Layer 12 of a small transformer language model trained on English Wikipedia (15 layers, counted from 0, width 128).
A neuron's activation on a vector x is GELU(weights . x + bias), where the dot is the dot product.
The model reads these tokens: "ag" "er" " for" " The" " R" "ight" "e" "ous" " A" "pp" "le" "," " a" " g"

The vector x that enters this layer's MLP at each token. A number n stands for (n - 500) times 0.0099.
0 "ag": 472,424,522,468,508,495,567,440,543,516,524,547,475,487,645,564,446,462,461,362,575,510,532,521,754,353,512,464,541,472,540,622,415,430,546,342,490,429,535,464,539,498,429,485,631,452,556,437,548,509,514,499,478,473,489,509,557,476,587,473,475,511,458,439,571,549,509,500,507,499,441,458,531,486,571,516,610,571,437,471,492,549,609,534,454,497,488,515,479,526,491,581,528,479,434,475,538,41,500,496,525,546,528,440,500,524,590,555,494,592,513,754,338,451,525,387,452,564,556,470,546,496,565,577,475,480,532,484
1 "er": 473,463,534,486,522,534,586,440,513,561,501,570,466,476,621,589,459,484,428,373,576,493,518,523,762,372,548,466,537,487,520,614,414,444,520,369,491,427,534,460,511,510,415,502,590,427,543,443,510,498,513,492,462,476,525,508,545,477,547,472,489,495,458,462,567,538,499,510,492,499,442,443,552,506,569,529,606,562,428,492,500,535,588,522,464,490,498,531,476,510,491,591,515,513,447,467,519,34,502,487,532,570,552,466,481,539,602,548,494,613,492,754,328,450,507,391,460,574,546,485,518,495,545,565,487,473,520,470
2 " for": 504,508,486,472,492,564,553,524,559,537,551,510,494,495,579,518,496,523,501,404,588,449,550,533,703,407,695,467,578,511,467,582,400,482,486,361,516,492,530,463,509,481,512,452,557,436,518,467,580,545,473,482,515,485,536,551,544,516,489,484,506,530,513,442,526,468,519,534,492,523,414,504,589,484,506,477,542,634,421,517,478,539,522,433,362,465,494,581,476,555,537,547,545,455,438,518,514,24,483,522,580,539,524,442,517,462,549,617,507,543,538,706,231,452,453,391,386,571,586,554,553,517,538,481,444,460,491,462
3 " The": 602,626,478,401,562,629,498,520,475,478,442,423,424,418,514,550,455,517,506,498,466,467,451,601,562,240,691,416,574,426,553,696,500,447,542,505,513,437,444,506,436,467,412,463,508,470,572,493,456,532,580,418,440,499,477,479,557,523,459,554,562,599,525,434,492,566,492,498,574,506,297,464,592,526,563,501,500,607,510,521,490,524,562,530,496,459,632,712,491,560,587,449,443,536,593,595,548,66,466,449,500,503,549,391,547,479,603,570,439,601,403,700,453,400,543,536,516,478,475,527,521,526,453,681,371,318,489,549
4 " R": 598,620,292,474,447,532,389,440,576,493,441,724,614,354,490,284,514,409,610,424,479,567,561,474,529,129,631,453,580,504,524,408,517,533,558,520,424,558,502,646,530,493,296,443,604,513,589,586,715,658,544,535,391,508,587,528,476,371,548,448,574,607,449,500,385,529,581,408,546,491,453,539,536,524,453,466,318,547,457,491,550,469,515,486,530,512,474,499,462,496,491,362,478,556,492,512,491,194,540,484,398,583,523,279,650,570,646,507,497,570,578,831,597,520,474,519,525,456,380,393,557,423,436,632,532,474,390,575
5 "ight": 634,726,367,439,330,575,531,473,602,593,447,553,514,373,419,589,455,399,552,462,331,588,515,638,441,472,647,450,466,536,404,684,586,448,555,566,446,399,593,441,563,504,235,421,498,513,520,346,394,621,628,497,386,472,740,486,527,522,555,464,392,642,457,510,499,506,614,480,657,524,419,572,671,561,523,520,391,532,484,655,752,419,469,436,526,358,354,499,616,481,384,536,528,484,461,478,526,211,478,372,590,235,469,316,405,389,450,556,617,614,545,788,588,459,408,579,441,612,344,489,641,504,468,505,524,536,444,528
6 "e": 507,722,290,552,536,493,455,477,482,547,406,637,433,573,420,660,467,537,280,462,591,588,395,589,572,523,721,574,536,444,511,572,412,592,493,497,636,466,561,540,532,442,459,468,570,389,406,544,476,339,560,481,371,438,544,473,414,598,640,629,443,654,407,592,448,515,654,359,521,500,461,480,570,613,495,569,361,466,455,558,519,495,384,353,370,384,509,482,494,457,290,420,565,523,366,442,520,131,542,546,637,563,533,398,464,525,535,460,466,589,657,679,570,676,422,487,312,602,504,466,648,562,411,654,538,354,614,546
7 "ous": 521,646,325,579,512,603,367,413,587,533,354,498,497,412,345,566,511,529,483,544,518,424,457,336,472,495,715,348,516,541,643,615,490,558,504,707,416,429,473,374,630,594,521,385,386,586,487,491,624,524,411,364,614,438,533,494,646,469,655,590,563,603,541,458,429,380,669,446,533,340,326,559,694,490,652,575,255,694,475,585,365,503,447,392,447,531,423,694,535,459,463,432,497,390,418,468,683,142,559,550,543,526,544,481,611,506,560,438,590,683,479,562,510,615,483,611,549,241,631,527,524,374,500,598,459,372,571,402
8 " A": 517,609,432,525,418,463,558,517,445,518,422,475,569,484,512,533,484,472,500,505,646,439,381,551,565,395,752,497,591,568,404,521,480,450,435,594,508,427,536,549,381,492,243,408,525,568,658,637,524,521,497,487,540,412,478,485,583,507,487,584,485,698,453,495,378,416,576,440,562,477,441,532,577,377,444,586,231,525,352,443,572,533,491,464,505,464,783,694,504,572,451,423,508,435,464,440,509,156,489,380,638,576,632,412,460,474,563,601,488,527,531,805,576,414,490,742,417,461,453,561,415,503,388,714,330,471,481,449
9 "pp": 537,452,388,505,397,416,302,446,492,487,536,549,374,519,446,560,489,532,351,446,519,609,210,465,464,369,492,380,518,523,468,607,538,610,627,600,466,530,530,518,621,423,344,455,432,599,699,434,481,682,457,566,602,530,656,588,514,540,460,641,527,423,534,392,672,485,557,437,507,471,359,604,336,557,371,560,506,678,317,575,543,566,595,374,488,395,450,414,505,375,437,547,372,396,398,541,619,185,636,532,401,543,443,363,608,548,568,592,687,630,533,740,640,554,438,685,652,396,590,493,619,558,340,652,506,403,487,472
10 "le": 409,662,702,461,400,483,443,338,556,611,507,592,377,401,564,640,474,550,438,477,407,498,255,740,595,695,894,493,509,428,482,481,536,415,305,618,357,499,325,510,562,471,232,509,518,529,617,418,593,612,629,517,399,495,638,479,660,507,626,652,413,721,469,501,477,506,595,580,357,448,351,542,555,542,434,497,587,428,422,592,690,761,361,501,451,349,657,544,403,429,409,591,591,339,441,404,613,295,436,508,588,217,500,305,356,454,513,560,446,556,509,672,355,462,424,616,550,496,344,487,354,362,536,589,529,508,578,528
11 ",": 453,598,605,527,570,684,572,456,516,483,411,553,515,465,639,523,455,579,350,424,614,628,435,487,689,407,753,491,489,466,516,533,402,445,545,441,496,464,504,356,519,486,538,488,513,480,564,613,497,596,456,547,503,524,559,432,554,466,481,588,463,496,525,392,536,580,502,512,259,533,390,479,589,463,571,467,464,482,449,549,616,486,549,412,529,435,488,577,576,529,471,598,521,399,337,472,468,114,496,291,484,503,557,440,526,554,545,663,536,381,435,780,241,528,530,507,478,487,510,610,507,446,442,703,442,450,527,469
12 " a": 530,613,424,378,608,639,542,485,508,560,552,504,398,513,584,671,426,430,385,459,554,310,468,369,508,393,532,481,505,500,534,443,444,472,450,525,518,410,517,554,472,533,494,363,495,533,768,659,520,488,424,509,335,501,558,478,581,482,461,620,485,601,597,454,576,507,395,621,529,599,467,547,529,474,346,506,352,553,438,479,614,523,592,486,387,396,593,781,474,473,657,588,427,594,678,551,449,101,425,433,592,547,662,314,448,468,498,484,534,532,473,638,264,509,585,538,444,554,408,590,424,479,492,609,414,603,605,473
13 " g": 501,440,309,530,537,420,495,452,480,532,603,647,549,326,569,337,560,427,397,547,538,525,378,456,659,71,431,449,466,542,444,568,520,508,598,401,470,525,606,489,535,478,445,667,458,589,700,546,477,506,567,585,589,364,647,561,367,616,483,686,470,640,532,512,516,429,436,507,519,511,476,503,547,546,493,619,358,478,331,453,585,426,559,404,449,377,516,587,510,442,567,496,472,608,450,638,438,139,444,408,509,506,508,375,447,571,498,534,434,611,569,691,579,706,467,498,560,437,413,470,720,611,415,556,527,517,545,464

Each question shows the input weights of one neuron of the MLP. A number n stands for (n - 500) times 0.0016.

n49 (bias -0.084): 423,566,697,511,543,589,264,575,555,321,625,574,497,603,527,317,555,313,596,581,468,519,479,497,615,483,551,424,436,491,552,389,416,444,405,552,574,509,563,500,247,496,573,573,603,456,477,604,569,502,535,596,403,659,371,381,427,453,495,549,439,253,411,634,615,354,332,598,776,416,551,473,290,581,661,566,871,560,379,689,490,507,416,346,526,461,432,466,500,582,419,496,475,566,589,450,497,567,340,532,482,584,387,567,421,653,509,473,477,649,314,582,604,455,319,228,798,542,444,364,488,585,587,478,648,466,510,561
On which token does it fire most? 1 "er"

n383 (bias -0.054): 370,560,509,536,527,558,466,609,384,461,439,363,476,491,419,575,563,368,585,505,760,365,450,518,436,311,508,667,515,496,505,452,593,565,392,294,760,377,474,616,260,614,640,545,423,523,484,506,430,428,323,519,294,499,372,408,459,488,442,338,500,621,501,527,286,407,380,631,670,460,491,423,621,791,657,574,533,570,394,520,461,695,625,739,501,469,454,343,617,423,574,645,603,753,329,529,385,538,522,549,461,457,508,478,572,585,609,476,560,363,416,485,536,347,516,485,391,544,524,591,496,694,532,509,360,415,461,528
On which token does it fire most? 3 " The"

n347 (bias -0.080): 487,700,629,758,438,517,667,583,436,386,372,631,614,423,603,561,552,359,594,619,645,235,513,501,344,706,519,561,516,493,595,589,500,302,541,607,478,444,549,535,626,299,709,720,457,470,476,479,246,498,250,420,399,598,466,641,811,498,567,422,637,295,527,523,462,521,499,620,565,464,460,306,419,683,496,394,537,496,387,411,475,631,565,632,467,725,424,458,584,339,482,382,501,585,743,324,820,497,549,441,452,585,272,500,345,269,432,432,272,516,332,507,475,562,481,507,457,631,731,636,446,567,497,370,312,300,459,346
On which token does it fire most? 7 "ous"

n4 (bias -0.065): 557,399,564,489,468,493,570,535,305,503,544,580,648,556,481,371,485,316,657,581,626,609,484,301,526,615,406,665,678,413,648,442,475,222,620,487,600,442,453,553,425,529,395,484,529,644,585,599,416,618,456,601,368,528,455,552,434,525,597,519,449,511,623,765,262,419,595,552,649,569,571,416,376,721,541,693,557,380,464,273,504,560,441,414,598,541,437,244,411,570,360,273,535,419,568,547,386,435,552,505,491,656,515,524,568,407,379,536,590,507,528,552,422,391,542,465,649,515,525,576,316,421,538,433,330,603,570,373
Its two highest activations, in order, are on tokens 8 " A", 4 " R"

n121 (bias -0.085): 408,475,653,653,453,556,500,435,552,477,598,255,538,536,678,56,561,264,636,563,448,406,758,328,323,683,690,557,620,683,441,560,519,487,426,430,551,561,723,393,347,649,624,495,567,438,375,323,281,449,224,677,440,532,572,445,546,422,531,529,527,339,497,562,504,377,492,528,566,624,610,682,495,517,547,516,316,630,474,518,592,528,548,381,371,710,419,464,345,554,336,560,520,711,503,572,367,447,564,631,729,551,489,394,253,437,453,413,535,374,544,551,433,301,397,279,646,435,595,610,539,693,519,321,562,719,559,465
On which token does it fire most? 2 " for"

n253 (bias -0.061): 466,417,544,647,545,377,643,695,313,485,556,503,426,506,639,495,712,385,717,465,520,394,488,628,488,581,510,344,576,404,475,529,531,399,501,617,604,518,431,396,427,439,471,409,486,572,321,533,433,538,591,439,491,388,531,475,488,625,497,472,515,464,492,709,263,503,510,400,482,492,588,598,413,546,653,639,445,530,504,407,464,476,358,454,379,449,455,594,295,598,336,541,542,427,516,641,477,480,388,553,274,495,414,393,476,581,544,447,635,576,488,525,385,321,365,328,533,544,603,456,629,527,804,444,657,537,623,605
On which token does it fire most? 2 " for"

n152 (bias -0.022): 347,509,484,717,620,361,605,456,371,397,527,467,500,600,536,444,538,534,374,329,715,578,520,544,480,567,353,552,493,377,397,547,402,396,657,568,461,430,534,271,613,448,578,675,589,448,632,582,678,540,375,546,498,507,569,418,397,458,698,585,569,541,542,518,511,491,515,420,402,572,593,385,464,678,558,359,505,483,668,446,388,576,461,399,518,467,410,369,629,423,543,244,479,517,457,524,570,573,510,578,672,614,413,538,530,348,541,545,303,556,486,419,417,497,602,268,540,681,449,330,383,368,368,424,552,498,448,545
Its two highest activations, in order, are on tokens 6 "e", 0 "ag"

n76 (bias -0.065): 526,388,343,665,700,410,273,503,508,568,555,399,430,391,422,520,305,466,521,283,477,333,489,358,458,665,527,362,539,630,664,491,485,649,426,645,384,455,558,643,398,628,451,591,414,455,486,296,479,539,211,310,620,614,536,449,370,556,564,451,533,428,656,476,509,470,440,466,383,620,423,634,418,430,647,687,524,434,453,551,417,344,606,363,609,486,463,563,626,491,504,417,208,558,575,421,612,615,544,745,483,529,400,500,519,640,469,498,499,574,494,424,694,502,432,306,697,401,805,510,399,504,542,427,530,470,491,589
On which token does it fire most? 7 "ous"

n148 (bias -0.065): 451,531,727,599,494,625,482,570,463,607,333,552,505,610,493,560,639,552,686,526,445,526,514,434,408,624,550,620,564,516,522,714,334,528,507,549,340,486,484,464,618,310,459,385,584,291,469,508,523,601,359,608,536,508,291,556,599,595,709,512,541,626,301,527,545,542,430,590,402,493,474,477,349,475,579,654,637,260,449,536,529,673,427,505,667,366,358,466,563,333,443,553,584,629,476,383,489,579,547,667,447,449,458,489,502,379,628,410,366,693,335,453,441,416,653,555,526,616,563,425,421,402,517,335,459,549,641,448
On which token does it fire most, and how strongly? 10 "le", at about 3.9

n350 (bias -0.054): 569,398,640,532,391,485,488,494,615,620,596,549,684,540,537,449,538,374,671,388,588,553,584,630,424,465,268,561,484,502,504,532,640,497,465,612,444,597,546,460,637,454,542,588,534,531,556,341,550,515,487,311,424,567,633,538,485,175,552,394,371,319,311,393,590,423,465,584,642,382,595,374,402,490,407,476,330,483,679,491,460,693,463,427,635,486,497,541,566,404,489,550,522,377,471,517,628,448,514,503,332,551,649,552,496,480,375,466,569,340,361,526,553,534,352,459,506,419,436,618,469,262,542,440,451,530,443,605
Its two highest activations, in order, are on tokens 4 " R", 5 "ight"

n96 (bias -0.055): 444,514,438,567,570,370,656,474,622,514,577,300,531,706,466,382,352,384,622,522,700,539,596,464,466,579,514,616,599,427,585,380,523,448,584,560,681,489,344,400,405,686,432,301,496,583,522,569,599,546,552,354,391,369,483,333,380,493,636,481,404,564,589,672,430,517,455,472,623,424,453,502,473,398,403,501,588,552,670,557,393,391,459,565,570,480,343,495,303,434,419,481,444,252,401,565,535,522,535,657,610,567,453,623,473,439,590,574,198,396,440,637,530,279,396,409,505,599,453,761,590,603,555,375,499,623,653,422
Its two highest activations, in order, are on tokens 2 " for", 8 " A"

n18 (bias -0.073): 499,409,440,618,698,387,542,587,601,513,471,280,389,569,465,330,557,455,440,517,571,466,407,459,395,556,307,667,439,687,448,393,584,340,606,662,642,520,529,256,521,470,564,524,587,688,517,335,611,491,599,682,525,480,610,624,591,333,566,667,601,555,240,396,545,536,425,536,644,257,596,433,313,640,490,477,661,577,438,156,509,672,554,453,350,533,285,408,465,434,529,394,543,682,514,476,550,598,568,504,465,512,382,491,496,516,317,618,447,472,637,303,506,569,413,565,488,551,448,467,483,703,357,449,531,417,449,543
Its two highest activations, in order, are on tokens 9 "pp", 13 " g"

n257 (bias 0.012): 318,510,513,581,484,354,402,496,426,551,628,358,708,488,563,567,483,494,454,549,428,313,428,488,602,607,432,409,598,489,590,540,520,498,475,545,582,383,561,550,545,598,546,579,452,475,615,449,348,605,578,328,404,708,475,376,487,419,494,477,492,440,535,466,380,501,581,197,425,324,446,435,497,524,546,782,402,569,632,398,412,546,472,345,621,568,485,475,297,526,464,445,555,482,563,582,570,526,550,556,408,590,346,457,482,476,436,539,278,666,396,579,495,414,552,369,442,525,547,602,562,527,445,463,590,419,419,567
Its two highest activations, in order, are on tokens 7 "ous", 3 " The"

n338 (bias -0.045): 549,678,516,667,620,305,656,442,359,429,520,522,539,567,410,525,504,531,519,625,435,434,506,502,435,441,456,405,381,637,711,593,690,354,569,397,495,705,573,532,517,560,371,493,524,374,383,339,520,378,453,474,319,418,404,717,598,318,501,428,465,499,586,637,651,394,543,402,758,521,553,537,537,623,376,454,671,333,486,365,448,524,473,368,631,515,562,682,524,334,415,415,302,536,389,423,344,453,486,764,631,394,431,719,398,359,430,539,421,496,531,569,639,558,448,505,545,430,614,628,579,649,379,339,355,543,541,584
Its three highest activations, in order, are on tokens 6 "e", 5 "ight", 13 " g"

n80 (bias -0.048): 367,625,566,626,501,595,639,517,621,561,430,404,651,464,483,393,431,516,492,562,614,468,531,496,393,541,530,436,374,596,585,688,842,377,379,595,499,520,297,547,544,415,587,300,425,442,464,329,454,491,339,610,418,419,499,375,642,365,626,456,525,491,651,535,538,466,528,408,590,327,764,461,475,673,465,670,487,358,554,641,593,454,588,368,457,534,530,416,522,361,511,272,554,529,422,385,570,487,528,632,490,536,599,462,413,469,426,458,364,537,598,429,515,567,491,464,397,679,681,528,508,527,369,500,565,354,759,496
On which token does it fire most, and how strongly? 6 "e", at about 2.8

n346 (bias -0.025): 406,448,502,467,655,601,413,425,434,403,664,473,407,642,573,595,408,424,614,474,355,723,611,367,519,416,280,512,495,592,737,638,452,385,528,523,465,715,565,403,458,418,473,535,642,505,547,440,492,737,418,561,678,469,532,433,402,478,619,448,525,524,267,532,393,457,544,416,520,590,751,559,395,569,511,455,465,432,645,318,503,538,579,517,615,375,467,491,656,443,472,355,612,632,558,345,477,606,523,402,384,780,490,330,520,322,354,545,519,502,401,466,593,480,570,510,365,361,345,334,450,595,665,639,590,433,570,604
On which token does it fire most? 4 " R"

n155 (bias -0.046): 552,365,653,480,497,439,517,585,379,498,355,537,554,509,637,544,671,573,465,519,544,571,584,383,377,504,297,643,477,464,483,518,460,374,347,198,540,509,534,469,441,410,496,488,341,438,416,749,565,646,416,310,516,544,503,584,519,392,654,476,350,645,330,456,327,454,516,510,755,426,323,467,546,502,555,505,460,551,598,518,526,607,587,424,458,419,642,487,414,323,563,470,543,765,542,272,473,487,565,590,606,456,464,507,484,394,494,556,507,319,481,497,608,521,382,369,506,632,405,560,514,596,516,646,388,424,549,543
Its two highest activations, in order, are on tokens 8 " A", 6 "e"

n69 (bias -0.032): 526,413,419,665,430,521,398,603,350,485,317,399,486,505,546,470,467,382,407,532,759,536,540,393,334,447,610,649,634,426,687,515,723,460,460,551,599,516,474,545,455,519,454,393,329,387,571,460,405,466,614,552,426,562,358,370,623,489,269,391,476,565,544,738,605,340,540,529,802,394,473,543,499,434,571,643,509,392,645,464,400,602,661,408,458,401,361,460,462,556,532,391,568,478,589,431,521,401,536,560,197,426,413,733,609,319,653,609,510,357,611,444,436,639,530,504,563,624,494,335,549,670,441,333,408,430,494,439
Its three highest activations, in order, are on tokens 3 " The", 7 "ous", 6 "e"

n185 (bias -0.019): 389,579,480,589,698,635,567,441,424,468,441,302,444,706,615,398,587,325,547,694,440,687,311,657,352,567,631,471,618,385,512,467,535,437,542,436,734,517,498,393,485,558,649,651,383,322,537,549,462,815,426,531,542,385,519,463,306,444,409,451,451,530,574,612,452,504,348,484,479,591,351,421,469,402,574,555,513,482,360,285,482,354,541,498,477,487,486,566,475,442,623,527,513,544,589,534,579,529,677,434,473,404,512,332,301,546,574,710,501,538,476,507,556,386,570,524,603,592,622,664,423,708,590,603,251,477,492,581
Its three highest activations, in order, are on tokens 3 " The", 11 ",", 8 " A"

n102 (bias -0.051): 478,605,494,487,512,456,552,397,420,363,508,436,557,648,444,446,640,614,487,537,479,621,628,643,497,551,376,606,454,405,703,321,615,345,435,357,496,667,599,581,442,495,423,729,408,436,168,437,575,618,307,586,274,474,527,424,579,523,530,570,514,338,514,617,345,492,587,677,554,385,491,438,595,527,415,542,585,267,393,302,271,614,514,628,693,631,545,408,590,626,455,432,671,617,375,554,357,462,554,576,574,461,664,511,487,439,521,635,509,413,506,291,532,529,458,407,426,570,540,415,595,552,455,593,405,416,647,521
On which token does it fire most? 6 "e"

n252 (bias -0.093): 563,484,519,607,504,427,461,662,606,495,726,562,528,398,322,134,617,488,431,416,585,446,638,495,486,381,368,455,501,612,530,333,541,636,426,527,513,568,442,581,647,286,462,425,556,498,340,461,475,651,534,563,501,458,556,688,554,389,507,370,603,443,631,564,551,404,485,461,508,558,523,381,539,498,465,358,415,731,504,398,350,513,498,390,622,634,421,451,456,393,557,525,458,484,640,498,410,609,503,476,463,494,409,569,542,426,508,580,610,450,288,502,448,474,299,386,534,485,509,349,458,700,538,560,593,448,440,314
On which token does it fire most, and how strongly? 4 " R", at about 2.6

n135 (bias -0.022): 584,520,589,518,359,421,601,676,283,382,533,346,527,374,336,573,368,693,600,411,496,488,645,540,536,453,325,711,445,692,390,615,509,552,463,445,520,733,440,271,224,563,558,369,628,486,327,454,396,346,588,473,569,529,310,492,609,542,363,439,639,608,571,508,345,593,507,516,430,438,519,472,433,420,422,458,505,306,650,325,503,537,439,599,527,459,618,580,487,401,523,568,510,628,483,299,538,560,559,439,358,733,502,539,354,238,448,639,474,618,444,429,522,471,517,537,455,590,617,566,303,550,497,515,454,576,562,569
On which token does it fire most, and how strongly? 8 " A", at about 0.38

n301 (bias -0.049): 489,546,510,490,440,650,510,457,582,444,535,376,540,472,605,413,247,500,559,423,446,430,567,545,363,731,473,770,621,596,660,482,569,468,252,463,578,509,455,566,452,439,657,633,382,349,639,551,352,455,480,615,406,498,649,619,425,641,350,451,402,516,547,581,447,269,256,683,642,652,489,629,478,642,472,621,402,437,448,572,442,689,336,504,346,491,481,485,475,545,603,525,359,613,650,610,508,521,307,495,585,606,584,549,446,558,493,506,308,485,479,433,526,316,408,463,470,670,306,660,321,608,530,314,497,531,262,380
On which token does it fire most, and how strongly? 12 " a", at about 3.2

n310 (bias -0.064): 587,422,591,559,701,523,513,601,376,381,327,494,525,723,535,400,437,629,635,461,595,368,618,455,388,481,494,581,595,458,449,589,558,297,365,522,632,740,347,666,504,721,567,462,484,566,473,401,447,460,561,700,502,484,416,511,681,454,636,655,487,526,635,382,469,360,516,589,704,533,354,596,296,478,437,378,303,662,493,467,505,706,463,615,512,470,515,421,599,507,561,620,451,533,445,600,295,468,366,678,399,539,335,496,601,481,352,509,553,306,486,466,553,437,509,294,423,555,659,470,589,451,549,417,411,605,615,410
On which token does it fire most? 12 " a"

n275 (bias -0.058): 403,310,576,608,475,486,284,413,513,330,448,451,606,391,389,582,419,489,430,683,642,492,439,580,427,543,555,572,502,599,562,470,584,559,455,572,619,442,678,502,507,406,555,547,508,357,576,489,620,430,324,334,357,283,521,559,307,607,524,279,408,675,458,482,190,473,383,480,546,339,423,537,401,496,519,623,476,671,503,362,366,411,617,609,426,809,330,453,619,471,571,491,577,355,322,399,576,570,623,592,613,475,402,587,383,344,581,466,394,497,454,544,432,580,689,351,556,866,533,572,328,596,425,461,582,633,585,519
On which token does it fire most? 6 "e"

n284 (bias -0.089): 219,363,319,553,777,311,554,411,460,473,469,318,500,604,643,483,511,513,418,380,486,535,599,459,647,533,286,612,665,668,463,540,281,435,609,203,527,715,510,443,442,395,522,597,786,388,700,495,482,481,606,550,408,407,386,639,455,388,515,257,436,452,549,422,632,519,462,602,656,501,766,305,417,604,648,468,659,498,573,324,444,512,620,648,548,660,433,379,513,540,639,555,474,421,493,400,457,581,483,582,554,565,575,396,479,610,705,551,444,372,438,440,541,538,574,345,297,544,553,497,368,334,676,424,596,557,632,566
On which token does it fire most, and how strongly? 0 "ag", at about 4

n10 (bias -0.058): 634,484,606,515,478,638,508,744,222,573,496,503,511,381,891,418,656,421,761,418,391,424,348,596,228,483,440,493,569,422,582,592,693,496,411,457,269,688,538,566,454,437,498,269,690,477,490,561,413,720,549,648,479,405,500,603,638,471,488,363,513,469,584,664,458,362,277,335,325,433,656,603,476,404,456,469,522,599,458,444,464,258,493,476,516,552,494,443,461,672,549,382,516,532,541,305,393,502,451,635,683,391,379,708,534,456,338,755,425,613,575,448,404,514,299,493,519,677,587,360,446,546,687,498,573,474,251,629
Its three highest activations, in order, are on tokens 4 " R", 2 " for", 5 "ight"

n111 (bias -0.117): 414,508,378,703,599,583,241,555,611,508,475,600,423,498,468,370,437,381,355,502,495,453,499,413,601,706,299,464,369,723,365,579,697,496,436,161,538,566,492,317,394,408,637,303,306,472,501,224,357,784,611,633,427,575,438,377,609,615,312,391,422,510,327,666,434,491,414,477,605,515,553,480,429,349,800,546,665,397,543,428,468,499,721,704,398,556,447,566,382,422,605,303,460,562,454,561,473,581,598,500,555,734,500,289,410,511,634,413,451,548,491,547,646,405,310,556,496,603,699,455,492,665,507,568,505,474,549,521
On which token does it fire most? 1 "er"

n234 (bias -0.070): 424,499,545,633,458,467,610,692,559,385,412,394,509,681,670,530,418,545,677,144,487,392,457,506,383,438,526,530,520,512,616,636,759,406,476,542,507,375,562,440,406,557,515,584,527,689,480,480,582,521,366,539,390,607,208,384,442,534,609,387,476,581,409,519,543,450,434,481,616,523,377,250,537,425,428,556,777,504,408,493,543,518,574,509,493,503,555,543,465,388,721,366,626,356,530,306,550,607,460,534,432,682,391,500,434,535,424,605,369,521,594,539,679,481,699,403,440,360,399,554,328,498,535,499,671,340,440,704
On which token does it fire most? 3 " The"

n316 (bias -0.062): 376,476,503,778,721,374,409,479,556,408,791,382,620,308,456,402,503,513,684,372,269,388,540,556,426,582,565,460,650,479,586,532,341,614,402,518,442,441,607,366,609,395,613,687,465,524,621,327,517,749,527,544,257,409,632,529,606,587,661,425,529,609,330,469,464,405,586,591,442,473,419,446,527,776,637,602,467,589,510,609,471,656,683,419,478,575,567,389,413,389,386,520,419,437,617,560,479,508,347,643,482,475,514,561,305,428,564,542,386,376,208,413,560,407,406,544,543,463,512,632,487,418,475,443,483,487,621,313
On which token does it fire most, and how strongly? 10 "le", at about 3.7

n267 (bias -0.034): 584,519,574,484,590,593,285,485,355,468,773,392,436,585,538,372,525,516,504,697,201,485,662,592,466,391,299,415,371,492,425,535,361,484,579,339,465,618,607,574,364,498,472,457,448,426,535,351,421,547,582,553,352,618,626,516,515,555,577,499,504,484,513,686,497,396,407,447,438,425,628,489,401,629,570,465,549,324,554,347,369,616,474,341,365,524,547,324,488,462,592,518,421,651,368,562,552,501,571,737,386,530,508,485,422,496,418,767,499,486,447,252,612,518,466,409,479,607,381,482,656,521,740,570,597,416,302,705
On which token does it fire most? 13 " g"

n74 (bias 0.005): 520,396,485,564,437,450,434,632,458,499,682,559,448,396,623,532,571,500,505,382,518,501,451,574,398,544,625,445,565,495,469,268,594,574,526,587,667,501,623,409,590,464,481,404,305,530,390,589,502,652,526,513,502,481,570,585,522,526,678,558,491,484,648,507,615,507,392,405,486,547,468,554,268,351,647,478,650,621,670,430,471,263,420,351,598,567,416,469,551,603,422,638,312,457,496,456,594,423,664,668,452,404,374,590,442,286,491,606,429,352,299,416,434,465,485,407,440,613,623,473,605,509,550,515,446,639,382,424
Its two highest activations, in order, are on tokens 9 "pp", 2 " for"

n319 (bias -0.057): 754,537,489,546,486,249,412,479,409,470,469,496,683,623,528,383,509,705,676,403,734,314,574,397,507,626,440,589,614,485,483,625,556,516,369,525,480,472,402,561,692,361,480,454,508,464,515,571,529,511,500,523,441,371,553,335,529,509,599,533,312,602,485,515,582,558,546,295,660,574,535,403,426,573,475,571,456,472,578,429,506,432,508,362,502,551,317,484,567,343,316,442,536,386,525,381,517,444,699,464,476,379,452,668,306,338,433,621,351,563,539,388,408,498,515,448,498,472,471,467,328,687,435,512,572,633,592,419
Its two highest activations, in order, are on tokens 6 "e", 5 "ight"

n375 (bias -0.070): 346,591,626,571,618,688,438,502,446,68,601,668,614,447,762,425,609,448,499,410,584,631,501,451,541,614,492,670,464,489,820,772,574,484,736,349,491,474,511,426,413,468,546,436,518,521,562,592,391,530,528,522,553,449,365,382,457,509,415,607,541,487,349,626,562,693,312,380,517,341,541,369,416,578,660,503,513,281,582,335,434,433,382,423,536,360,452,549,607,728,335,534,511,625,652,305,338,590,548,405,587,587,183,435,428,534,488,626,511,447,530,399,408,603,604,317,408,576,554,547,517,499,573,547,540,391,561,482
On which token does it fire most? 11 ","

n129 (bias -0.058): 341,388,513,760,771,546,371,643,434,385,475,471,536,560,673,376,368,363,454,271,629,791,485,404,498,671,158,375,493,438,388,549,575,520,653,448,585,485,557,467,382,493,647,506,394,483,513,628,506,607,455,594,139,475,467,461,546,444,519,283,705,464,564,579,427,465,387,456,708,423,552,665,565,593,697,458,656,405,748,241,390,557,626,586,543,535,478,346,466,296,487,623,474,490,423,457,536,465,519,517,556,322,437,402,648,487,408,677,568,374,629,498,655,404,526,469,346,540,499,483,483,561,460,598,425,431,629,565
On which token does it fire most, and how strongly? 0 "ag", at about 0.59

n236 (bias -0.055): 379,334,401,610,461,561,330,579,618,380,533,589,579,568,525,408,318,408,559,502,462,417,485,211,521,549,554,537,639,470,476,487,673,709,430,662,664,428,360,727,373,540,634,678,588,347,432,430,366,540,431,462,501,531,522,615,360,495,625,220,480,565,589,329,335,524,504,608,448,338,439,577,405,447,455,393,475,346,426,682,473,456,559,651,585,594,352,256,590,457,635,471,587,498,584,519,531,478,758,569,367,576,413,441,482,411,639,385,537,348,502,428,475,482,554,323,648,468,709,521,419,567,565,245,526,361,451,425
On which token does it fire most, and how strongly? 4 " R", at about 0.1

n266 (bias -0.033): 312,471,547,683,647,483,614,677,544,592,365,568,547,363,463,466,347,426,620,546,386,349,404,355,527,561,676,426,603,548,459,517,519,587,387,509,437,277,466,546,452,495,424,479,447,330,554,476,416,472,484,580,422,541,413,462,476,299,559,535,461,455,366,592,505,498,470,506,413,451,412,708,463,604,626,501,530,427,525,538,598,408,477,549,628,675,275,569,475,393,425,427,445,285,611,448,503,445,573,520,393,559,411,575,437,574,555,478,246,717,626,521,528,409,499,502,558,478,556,577,666,419,456,308,553,404,580,575
On which token does it fire most? 7 "ous"